Layer 7 of a small transformer language model trained on English Wikipedia (12 layers, counted from 0, width 128). Numbers have three digits each and are written without spaces.
A neuron's activation on a vector x is SiLU(gate . x) times (in . x), where the dot is the dot product.
The model reads these tokens: "as" "c" "al" " D" "e" "b" "r" "ou" "w" "er" " from" " B" "el" "g" "i" "um" "," " f" "ell" " to" " his" " de" "at" "h" "." " D" "ue" " to" " the" " h"

The vector x that enters this layer's MLP at each token. A number n stands for (n - 500) times 0.0062.
0 "as": 372468717495552571527588359515494282360519513600477697529471411438479637411576569575538564514477482510507733501601594399485557707342558367302313469328581511119741402509575553469717338452260165379466242407711695588506435499446558460425627568385477456570503744425615343642225536476292260462460568725328541574516316726440430495511496368429481466414591602691635692588574663583566732697302
1 "c": 424420756637491616450654454463564274410455343470520578640426495392523641467538585532468629515385489502410674512661624489327489687278572316203221525347547528254764366529637651595527520426453371369394240405551602471477389524400618471319561471394587430543482480428556369531302525504343327418475416705443643783425334813356290566466472376281520484452613588726617721527610627696526744701379
2 "al": 445394469486392631572708521397536346250588528465339603686493433404410518655619615612490382600307351515495582424669475501400530611271545344298353466345673554155680391571668716460770354452550428377398421256548758569419421634515607589452683533453477654654455536406493346571298396531504328595574555764471506599613324701456525400380466397298424452527515673791667509456580673655537724637372
3 " D": 465637649476423660595715598512726458406539519596494703511611525674559469478471564366368453560359418646484519423778491556352546510280548525275379535376508448185620403564649560552726482334468540517440539369757583467393413587609522681423561596354212649444492656277423310594379567348341257332370549631529528642412309823619250391434431535400440429548598630638798500365624749577514661628467
4 "e": 370483595474571474630500390496650410533472479494485606695675550410493350472284719411282463557399401526525728706864475605457596585236714645500282780486429413420775369501497540296736375551746631475333523350656522545510552602569496626483661572563455638501373623298604442620290608464386509482518423285548589217584292588624214474637466350543441357519676627567765608509514415520574585527390
5 "b": 311550571291296453698686440482603700383485402465689416567445669517523554357365761323542588487281477560438712801755383639341346625168631620535488774270486461495529441318538365625548655480601733483376475576398524380440548439563534780390350429521365679450452636489583508500267449598422441529411411517432380358405401658544420465542500490550376406536633511518794614637487238634514650607279
6 "r": 570716477609456589599908286161338590367402358618578691570495911786438603582544572472462618446240382664439685587532440268411400773313531404684522690497528477567489373559421531488496489620440653350700489391529538577406530436622516545499591550461461581811382517386377446398436602791600469345322522541352429492513485607369495560582375452354486222640601669455766527565427451469495595593371
7 "ou": 406543652422498691449553440334439559294286389310604582401338595707535599488279253466492511720282381658606618526575369443553571641506785332648528689599617595497563486565808537422493587512645494312470521357638605483483411479600559775540735539427402550703509551620441507511403167686644455675594562512603491410475390501323456553819589361345341233721463333512719625600499430555684690466366
8 "w": 389396434371351549589744462431589519227360673549223723634523663678762500467513456505617629814269450538436521366595793355522437704339685456479438531553655470438482573493766454458620464409436507283611542327531617383544317386557580654362618553350464564658300738564389405456384421632441413409474362598509437726306409554421325511491585532367439156664654559574729514609422416572578569474316
9 "er": 424455525565356347462568597352499545219482526563403696541536509596818437659319478540447403977219527605536533469711554273564461697274628404496449464591631600379619444609824536323516532546467301420374472283463737383501277306591593480375609367589358417534340521362269333542393388629550477548594445531432560684335382607350472652535632567460355372674503492675590459591568636628549610482390
10 " from": 401439554440443610469608718594601466364438461488501715706444355524646577494416503709520616772277413531546663484615665440296627694404589622315298353407541635249735435501558681423658304556211133499527515434622691497606401514576579586336599613546523610564397627449509268512182276570266286387366503515489531585384527664595431536539537608496465345549495490659752562714554620575431538643504
11 " B": 444481562340330393575535587553583652546472466396495538627452783518409532517279626322592596509594588710558750508725509413345492612318417639424281460267486676178692432522629441407512412409369431421383407423483465487335527488489506559203337606492573596433517720511411490465337501741230283388433713773498382569389245826605281498452331499603491506458556511552616337545532388572640636697496
12 "el": 509684461218527472322621518222521742557353387297484781519462677953485380501345604431644376536293358671553713561668328329513589493485459654508252538447505690292489321553576380450609492547443495446347489510512398524467319409489430773280443474681773639495351635365545476409446547753423435586477606704592649382619506635572679656546360549398423666463536576307605469480463470580765504508225
13 "g": 658603423314346745325680345226387494678380412429549790277479792441562637438409606471351314631329504739475648351628551360559635546534565430408312354721617637586465498532674599527659589554438590482377468588600417521294361448757379527511539495513554530523427751452471637632573678683391470371423572598595376414323293532552559610793341595574578341584428560474662571559356426585588465462178
14 "i": 543602441386342410511564725313618546500283558322390851564555298447566403457510310601329463655477355536694648310615336519519494762414547558761279374361482792360798547588761495730651571486591395562580560370519584626305619456641511727338566566477587415518518564385495414506420674619589618533561520723459508715511529418587395623701436331383773307551436428331632569447411409548586521342314
15 "um": 517565473380480669532574637511709624374592774359469595307562525518663491363596484483471466702383433666539608413550678235806449636452747513416295581364665609360654488607807519531554478362260522393336651466515767621415374610633544416338686740328628612639534797382333638531226336624398436635417528717396541709336550563540330551544516451361414307454547446634630541455631302509613550485408
16 ",": 372394599427474500501649442520580374394504474527458702590487418544535543427479614730544665601432507523542674658588624476578556706309614491356337446267488515128837426470618651399641385464340127436534358427766685531451476488514634455394685602397420496619353659438550341602144580520295238473474660699344602692483359733462428523530505461469473502416588563550637623639692617510559653584415
17 " f": 188398466334444557466506505571534549470592385618520556671624638503677491614282491475501652533534661480627638464537511443295446704409562564346282616270602498233664279504401615398528378405613198420430308408548258462352314556631526362485502627597359510314632576440490379504312413573281484482469618631393330650203440789653269367461550483333217291393449694469521536623351469723536607657530
18 "ell": 437608475447437450383529589454557226421509258418750557754609713344552618687496470362702641471450328654378574352660388373449607515292542623494405471298589390326653325215417617526685519372431413392390418498560594333420517358402501725449488632467586519473352611215676657625392486751404413340651641877766719580304410639517621323538388411351264520289627241424459445555542570508431561515422
19 " to": 246651649600423696560538456498626282441466488440429625624467570461580648539346526529667722602436398525391634279553390605353522772382543416329370290560414437380760350457511765534644302475283301582397479399653512522643350525686494706403634577598526434381423448576589462667060427672356306290407633575432517616293423643713563545645547596566537212441399419537463559663670528481454522534545
20 " his": 322596737419471568377385513466505312427409350365374513721680602502590412379669690613564705631316404513446746465564430593295539589314589496426460438289527478243663411537565572299823486352451101402453320368562593532487500425482346409498595521511361406554551537505482573642188744488372109358425531677551349718571405746563468434635443560520376377508595638605536552658694734460511512659515
21 " de": 472577754331439534529480452588596677449424597572458638655676633616513305316423794291445683594482422659552551672816409576364709610407565463349336701437438266457825370540574666270804363380751413524432451286527453616563496528497519586506685630540541541418482583483326610587247675629293445574390446438506483576575371597675453439787389439415381520498383802531572547512681660458433611544555
22 "at": 412627456350478506600610420664717451389366230590688451666453620398552534368541846409604539421344405683521672655700242571458609763502617383577550821568574540405556413559453515291622916559417613253406559416453665276578474464339503488559561578482342618572617392424314514534470621427348347552376589537380297471410361815607470288728647491273269363393491484495576493492533478560483447363387
23 "h": 342629802411377606523638389737570452212440442532636498750601683435603527299654705566473674485257601520554551425438486675564613696309591264563564514536512388489624512615528577361779597480400690378414594257360679543463437635420428483367381653353460539588437581410398601568394772375479205452346515661560368902506381662616475155526466572564401345518410596463541591613622472566606522510281
24 ".": 395469726411615510563594348594463274473508501571421675551454506503497540375554594618534570539490495485562726589526657448506589777403559328325424387265542566133835418439594532472745350523390110387522202438701657487532556553518592398452655608428394427594484673454642343632209489511332242457435592704297535552480397662439450490520508495519450478361629538685564600637605734526606780660343
25 " D": 444568618460660474570630434564728492711640283638413506603614692581487405427590537358561503471546479473490543422643560560332574495267453629407311551486452483218730434317640421380792319529624341562512459483799405556418343452508611407506583658582381403400664506544487471534364468545224244306477506597439475799346143768687402450442436532412402378372467500583663545471524718665585790458515
26 "ue": 328401615560687421523524652380655530658516351466776429701531638175406465499495655505605384422563471505508428612615438448341608685257596520576355471672362524487877277327578489345653351568629609492313498530519542697561496317573310633594739490603428462504322389409653491584382675553248280525547326335386535319590282654589437380505343687537337440365599352414669633426468470562602721529396
27 " to": 452616739359611586536676517495527374492504439492348546614575578302471547463496583758602599372303496479480527405438461535277592771320684513472360417485446424269865406492598601488807357522423297570458518511500567620650356449514647469536679725726556517270520407584682442509149558520144448473400548601473521666391452619726516297557538647598385251539501284599609571729569589589448618686514
28 " the": 405490753314448592519486591619476359468582483458357738663580429474519433372563541644594606511341396512547719505594412706377470647379620491422514461342496604262804429519571658453865429423456169371506320421583556667445478424442453489528644488604513494465597579540498623547185610605320111375472611656253452698494408697663474448450439562572363308538674593720629608705591694536487668755512
29 " h": 583535694477496655454451735695576528667284531581575655502527654728591297480447572535523712661399566568552527641700398598298591664327591418469380713256579414299770434594409511431748556330604404511709390271249531498497278522483548442450407521512495483381565631432199656459392629546235346431403611696632490650346383606685399636426363317380340395429465699375558579519755574669634653742556

Each question shows the input weights of one neuron of the MLP. A number n stands for (n - 500) times 0.0015.

n298 gate: 410597740621609597340365621490427487481451532481610477561633211646576455407328406500503567375311614447384471433483399566608484534610628490480714436632329520402532435458313520464618362241490581388590536500578480544484766455425601368538561390503568506418477420474552487362239609666444477334617536398258298474519536278309411513474523539513480608601542571419451363551510539265423530298537
n298 in: 707589417439292453507409410720248659522303533409438401351579374515361579525662643174511633485330350667446320554526324408533570269314312541399412500478529530554722584559449548529485692696544591313547445585405325440577449351471464522549493352279420625511380460668283621637508572354400200551496595589569630613482734384537500427692267412547537378361529496372378382598640632417620639594401
On which token does it fire most, and how strongly? 20 " his", at about 1.7

n246 gate: 543379340410617494644162468566552440521550718524482408482561479452503439576657396619506459453580561617717455535612506471354661603589545383409583391623453521549518379485503366705449428373488512398418341578503611497450696553575457550591665374444435468467491488597515473482497614497614547458767547422506491600491452558482468730611461536520752557601461465613473300471491358733491500485482
n246 in: 490357564516278582435480593527523546367350523660591467718386387566586593400597552353354635338592587586377398519390520497408431466445437593487618438590305533538617682510393586706672520484344363600503578686725500315582569549474557575418364355358672468308438429426549381315206513654414749516487441543438500334516507614503548487487444418355530483241332692660569398468553454429451443490564
On which token does it fire most, and how strongly? 7 "ou", at about 0.77

n319 gate: 557462526570421633629490612543455497571562400662399500410647424435434439458564425529533340535585624421484487600351591711471480473513553579347510403655455546490377371588336487451572293510219315666364445381354480494451608445418626345531532227339484417645629503523595385431587760477402620490459503797506651448593523537394551461523461454622685513415637435529857543397565523588410678400345
n319 in: 665575490625466694699447566517444374460557410584457321587397602446451718447582386487419530397480641548610702719445443477473608631550415337329379427500493578415477482594483449668456432490397534645483614452376616565263184370378464587464699345407667497480300480548588402446568401682544503510598674381523633667507554555517530337645497446556660432318527593648605520480486470194676586573222
Its three highest activations, in order, are on tokens 0 "as", 1 "c", 24 "."

n91 gate: 527624642490427454484367616553400507578389562464236704555359447329382449565629516490381532448522542427354592691394575696428562435435556391573657481437571589548373657677422549670440526554601281439419367424298576500402549351727468461651591371410578423497565412430474625622591574648622291454465392480516364516384745637480583679510374681352338513497602448520454451581391539554558325781470
n91 in: 421444596437643622321360539288557562515436643537552423433381522552655482494479466567553545591503746609373423479441454515522571461381509717475472421295421485536393503651573549561441410607594273518634515574466472717433561461540488625680597559361445527435549476547491494438644388484614521368491204357500767649557345563547563430596587552446519512374503673374340617485509687595624588642408
On which token does it fire most? 20 " his"

n88 gate: 668414477684753523429445474614490361494376705497395375419537420615312587364523674552503603562649641444646365675313592364513658714497672424380579614523474536413467335424448484477483344720337503445363311390428557503363421649464583471607344358458396612503604555436480427616451458355593592530449311530526623529552400597617519331811613480529613676467556340566493652494556556449429341513483
n88 in: 473297559493466530310464246449552376231530365685603430493473587507539507523516729550554490520555403597576626503530583298527597615626500473392404329389464507305606507427520430533419517668388626552638579729430530571490427589470339487490421362526342451634546507612357370258411513456312420766474431597431612362569406598486709497453416493670429493527557385261426386238614460548589415418259
Its three highest activations, in order, are on tokens 24 ".", 0 "as", 16 ","

n224 gate: 570405574455589637552400510364455447400653448477406592688480421614316753587577549529533574471664465454506480471586533431379713510406553361433441490553490233621260432441523490480533424376477487497594607523650765503542748506339500497491626440561280580573672254427533654292619577574549458653653458487639468581645417663530590630497197529564312424592533461559510589297520428348529487523605
n224 in: 350572522338543487417381506487456644506529510423445428532540507568572389634471561374598417494497519608692357395345710225259477412587490549540367282474449484522590436656513607290582471459307591560272613474506359440500539519360538590559407647663426380566548622411607594618621692517448558312544574569497586754375651355312395477370471611535654657620468436516601474487253358534471500542346
On which token does it fire most, and how strongly? 18 "ell", at about 1.2

n260 gate: 534452383386450404703520380497481406402526681639589423516347309344478432405575487467226445713522597433412593582611421481573503566563420601716387588359398527633372486457500597388463343378375586520464628530774554381243520516527715346541428494500776273607312402632347540503528389564400322480403375463457611562575634473436422664537356447484554440596556710550540573474543424373687534575644
n260 in: 446406668326401410448510507514432374538621452507680399510397697570507623455404420455352667338571554521552538483489587675584385321434363535518350386215545258684459304483583339531591609615559563469472379426594525493535594528636355462443624336473365378426528727521406269535355459664402344528384396447597607472352708273511469766234619399367595662490423438427759371455535490475696686435496
On which token does it fire most? 16 ","

n185 gate: 414466412604542548319436626366541610497634478404529461621484322612578591427434436388354453560450459224519266424585538519619449308554439461405500532623681633572484503490402616503442542388535452494246274429503441431535644583319603430324414596753300403568427541389497371558476699438364394529500474526452636354345757405471440452406387610437581399657532656606481429310387583473554609633460
n185 in: 404375431388690561454517543557425311541436404392374503337617497491577575341359564562568425454404609512312324682461591460315626598701657393491617509372497473360716515532546397588488346566424321365448442441450607403590392517577312445565483585523480448574590517428621597379447503374586494462577436592465491453581399629360560515473308571537616450579500494327559615488630500445349645471549
On which token does it fire most? 1 "c"

n294 gate: 497465372532411484407458580473423507362367607409584533687590678490708634606481445673359622487528401507300441574278653704650438165455470477364555397685484428420448398464384507682625582481568347468474422421318503519549705448366424635516471569407610615418503448444556382631483436473480471516420668513539674455352516709421561639579408487554540688366438313422631487436464532564748463628264
n294 in: 283521425463458629631422531552351640553484619468462440481584692570426410572689538544634413613374429375519421575500497607624494467428334593442582422554406628577563460544487522484385698352513740432478613439409696494598427265284561481485669430581409540426506613622525468385605410587532308437602431487434744550431465439442543484404356424273545273605487541519522653703557661637716328491552
On which token does it fire most, and how strongly? 12 "el", at about 1.1

n119 gate: 615366266396781378490595500634581333549457490681332467484551220560417374679474615639537484461395429323591718347627517455460560451323503717460632507787601430571411452560418527457683443638549573484363539510546420548668602621500657363605559471578618519614605386550646517553641588618370513384519605700493507615396497500517474539510533334354677567563705267635434596520586460497523531552561
n119 in: 439634536484560487422422574507435470536470271477703407461372443784538519516377503592503561562468455500578589656450339522507434538529540427440398585587582231461565166394422371516783344468484447390611484387444213599431447373622656301380503624659474439480402507644774437364525562588586631372378421410510529604429637329497523274493570493481633417609391347609666507549507401544594652347510
On which token does it fire most, and how strongly? 27 " to", at about 6.3

n178 gate: 429516428224312503435395510625396634480474651569678716490253460473574542552532464550353448510635568523559440556288566561573716580490413463473639562396464426377582611394434517447721313584480510523579464611586819670480752615374532543455284519549438325446405536756626547664652539551407437381519428667497461421438473466695477536490447400559698507258537553583397577520314480466631439399332
n178 in: 378385419607604312526559435520630350591493441431385457418446617573577386497591533497527542399369455467552434503597401669464268621513317761685569484447474407442516479298503543474453463461340437584556375614540674449546408464616522438449399449344395565493356480402543205783380575514573431553707579590241556621507661278362724461560497291594573610474295575625470400396676395575490683402579
Its three highest activations, in order, are on tokens 24 ".", 16 ",", 0 "as"

n213 gate: 604680423457609566668347466352596487279528221566651662419377439317506494341565412500376568207659574494556645531651582646484440586644357516596607634455294525546481441449375573450503519411488494593506522599491378423349450606357414325342456506407616500487459584471519402414291556536478531412448500443434260450497580416474472378424567449636605487269592447434335360413544588549581500609360
n213 in: 631335539658739546503523397617510606536582500379363573747530321260532577432368474408566523545433606629481677616380329392674401596356474404513546461344402583359497545484526678480480573494656647574406585523559370465598634490361522295465714462403637574381383558567467625570560448356718631470644578676451419588419540587590658311411460694448444401467444526598642622497510277480403601513279
Its three highest activations, in order, are on tokens 22 "at", 23 "h", 5 "b"

n77 gate: 450662405500425593532586497533648549662439455670548613443803458606391405468503442654588449449553629500570510519477545512406587382519448487431487618467309334582612460577363532648350513394341378588277516663372441522385648510335622455491401568656407469614436506615745338308617233477678487600443439454621513538643415431480566606506552390516399311600455797497542607475497558470548732671463
n77 in: 522533393399491596619515442453479522671568497587386544540281600348467576714540469373466640700578573547656419491522441485628652630525378531570308614462512509573522578407813594574610409596558664588435469698376355380404395304578383435428340634524340661535605577595609347422347610459491571556588306544568451525549437538572412525506306572579478475488428352512378456457500382439601736503384
On which token does it fire most? 17 " f"

n118 gate: 415513308536466493448562412328562286474513563751592280516493426517400243477490500361446653493510542289510583706544536580440400559421507564497440277493579627532622427633221410407373530474671563295668414359629571345262626352393555431650319494405441354634563549395530420503535467286467639467523437433454454266543483473402367619563520340415503540444520319477553487320437543733510561353490
n118 in: 265623506388655462472481497591463423440675576430589426636305384487654456607469459764580450588722435690632306563649417423644474213671580468558319585806317693456481590529566494328542494549440538397459494542563539624566592506670426610482598399582399407571437365474593602628415525353599595446509620455342513497365532526607522604711500637534548465417564604455570506509414481480579421629411
On which token does it fire most, and how strongly? 4 "e", at about 2.6

n0 gate: 651422531332511423362715370589486394555472434305507352497554532493615603476558587420603648614819606734410416355472399399345591430667620557446423531365327599544343174560320437584352366493621472713493455663434461473573489400377598299618420551545302322659646330464598588493436617418623469524466657412497465628414652404415421510535677489589472511570504531465813486655753542417379680493388
n0 in: 614392530563521372717483414397533404523466534510544497433393729618664397437517446530507692366735358493560615473562409431673717582403592432569530503404527316579641383514406503392367476585483460669574597627372606500396378657425398423432447490453339480305366577507659527360561570542452402530444735794403600497510339469332354698592647429420534203764500470456330473653269443661480441510622
On which token does it fire most, and how strongly? 17 " f", at about 1.1

n326 gate: 500628367516386513481484386562598337497690593368513519724355239458625662564443416613562693554603541529474655366605416525578591602416305454645539497595516507544439348358558403471523617547580561605532407539407575397494577321539544503400417189513330566549423577750536409477604290424399484506443404425394398458360428385320624474396510588414539438416610266581552614357490416627417450691724
n326 in: 422485444397506598522317391260572477560382573484605529497568474644494522575525573736667403500494559510333401381296373580650573717402487465468347513445364410382627577541528401576397674522525417500412668713602645543576500790301586629497620583707626544474396472484573676416418516542577678656649535333573497566327664549636391519574445602584600410465695506634500401478497452549506507422661
On which token does it fire most? 19 " to"

n240 gate: 375478308569545468266605553350434487361420554465513539592533416599444679440497650369687541513636562377601570380620605441449641436630474555490366361367399313250417510570392349593519503631652739378383430594376513637261554718699429595383522512554617525568560646562519651574565431425481554653516427545417547437484704546555353621619484262613490445519522462599474587462362516424421451440321
n240 in: 362500430301627520492463511459458514508591474469565440356409356646567455542396480594653562452500478517548466610593437450477497512432448676692523296656387690455412467592616583454578491472500412531520523526563436511642600511655558525610443395641497520425452582704638305486610404482480580440374537668548585463480425319480402727549477603702387413643405429489299529348641355541466565545399
On which two tokens does it fire most, strongest first? 12 "el", 14 "i"

n360 gate: 675536450507486310375682443285423318288367503408629541530312658657550309530550415568448550513738457448557582577593483497291688493510555262639585540421541349543527593527449555544338283434588691396331476572615386579724643385342477375523665484487449746497588436427510459500449621619390724633304361238480547439645607542593507338421393414410548555370647503537562421308623571518551504453500
n360 in: 497300347123531439564439493535350527537646537432584432732351462408365407637427605554606560688487447466527296587631354487554493311493456493403446480428547318377517390673403555371712534414493646380547702610578376500628276393435437443575581634537439626479547403472527527418326614469343405476533399411483329571667593382690557689367524360510637449361401450551619176477558581521446420667679
On which token does it fire most? 21 " de"

n16 gate: 673608450679760456560480464596576555447513356658450405708493517497493397553659540622503739313605533493607405513548507516314541493789680404555470674510467466408497620378473588476647660599533406338433440479379613621335517527656513380484480562640363338336456527700595476469587450503800544554649584633383567430290394517527430470551664585613743596442239577473728490400615422462440497677612
n16 in: 685586507653554539500479611399271632671504430687525504682583572684438490503434542627539643465606497425598206458665422308504575429570753529554383475769521421341584648550486617496511618586493631427405511633578428445359475588415627605462500514587240632539461539536518479571557402562325447305410609629581731409573511301385299496614554443566625561457464261429899593322336408650458555716335
On which token does it fire most, and how strongly? 25 " D", at about 1.4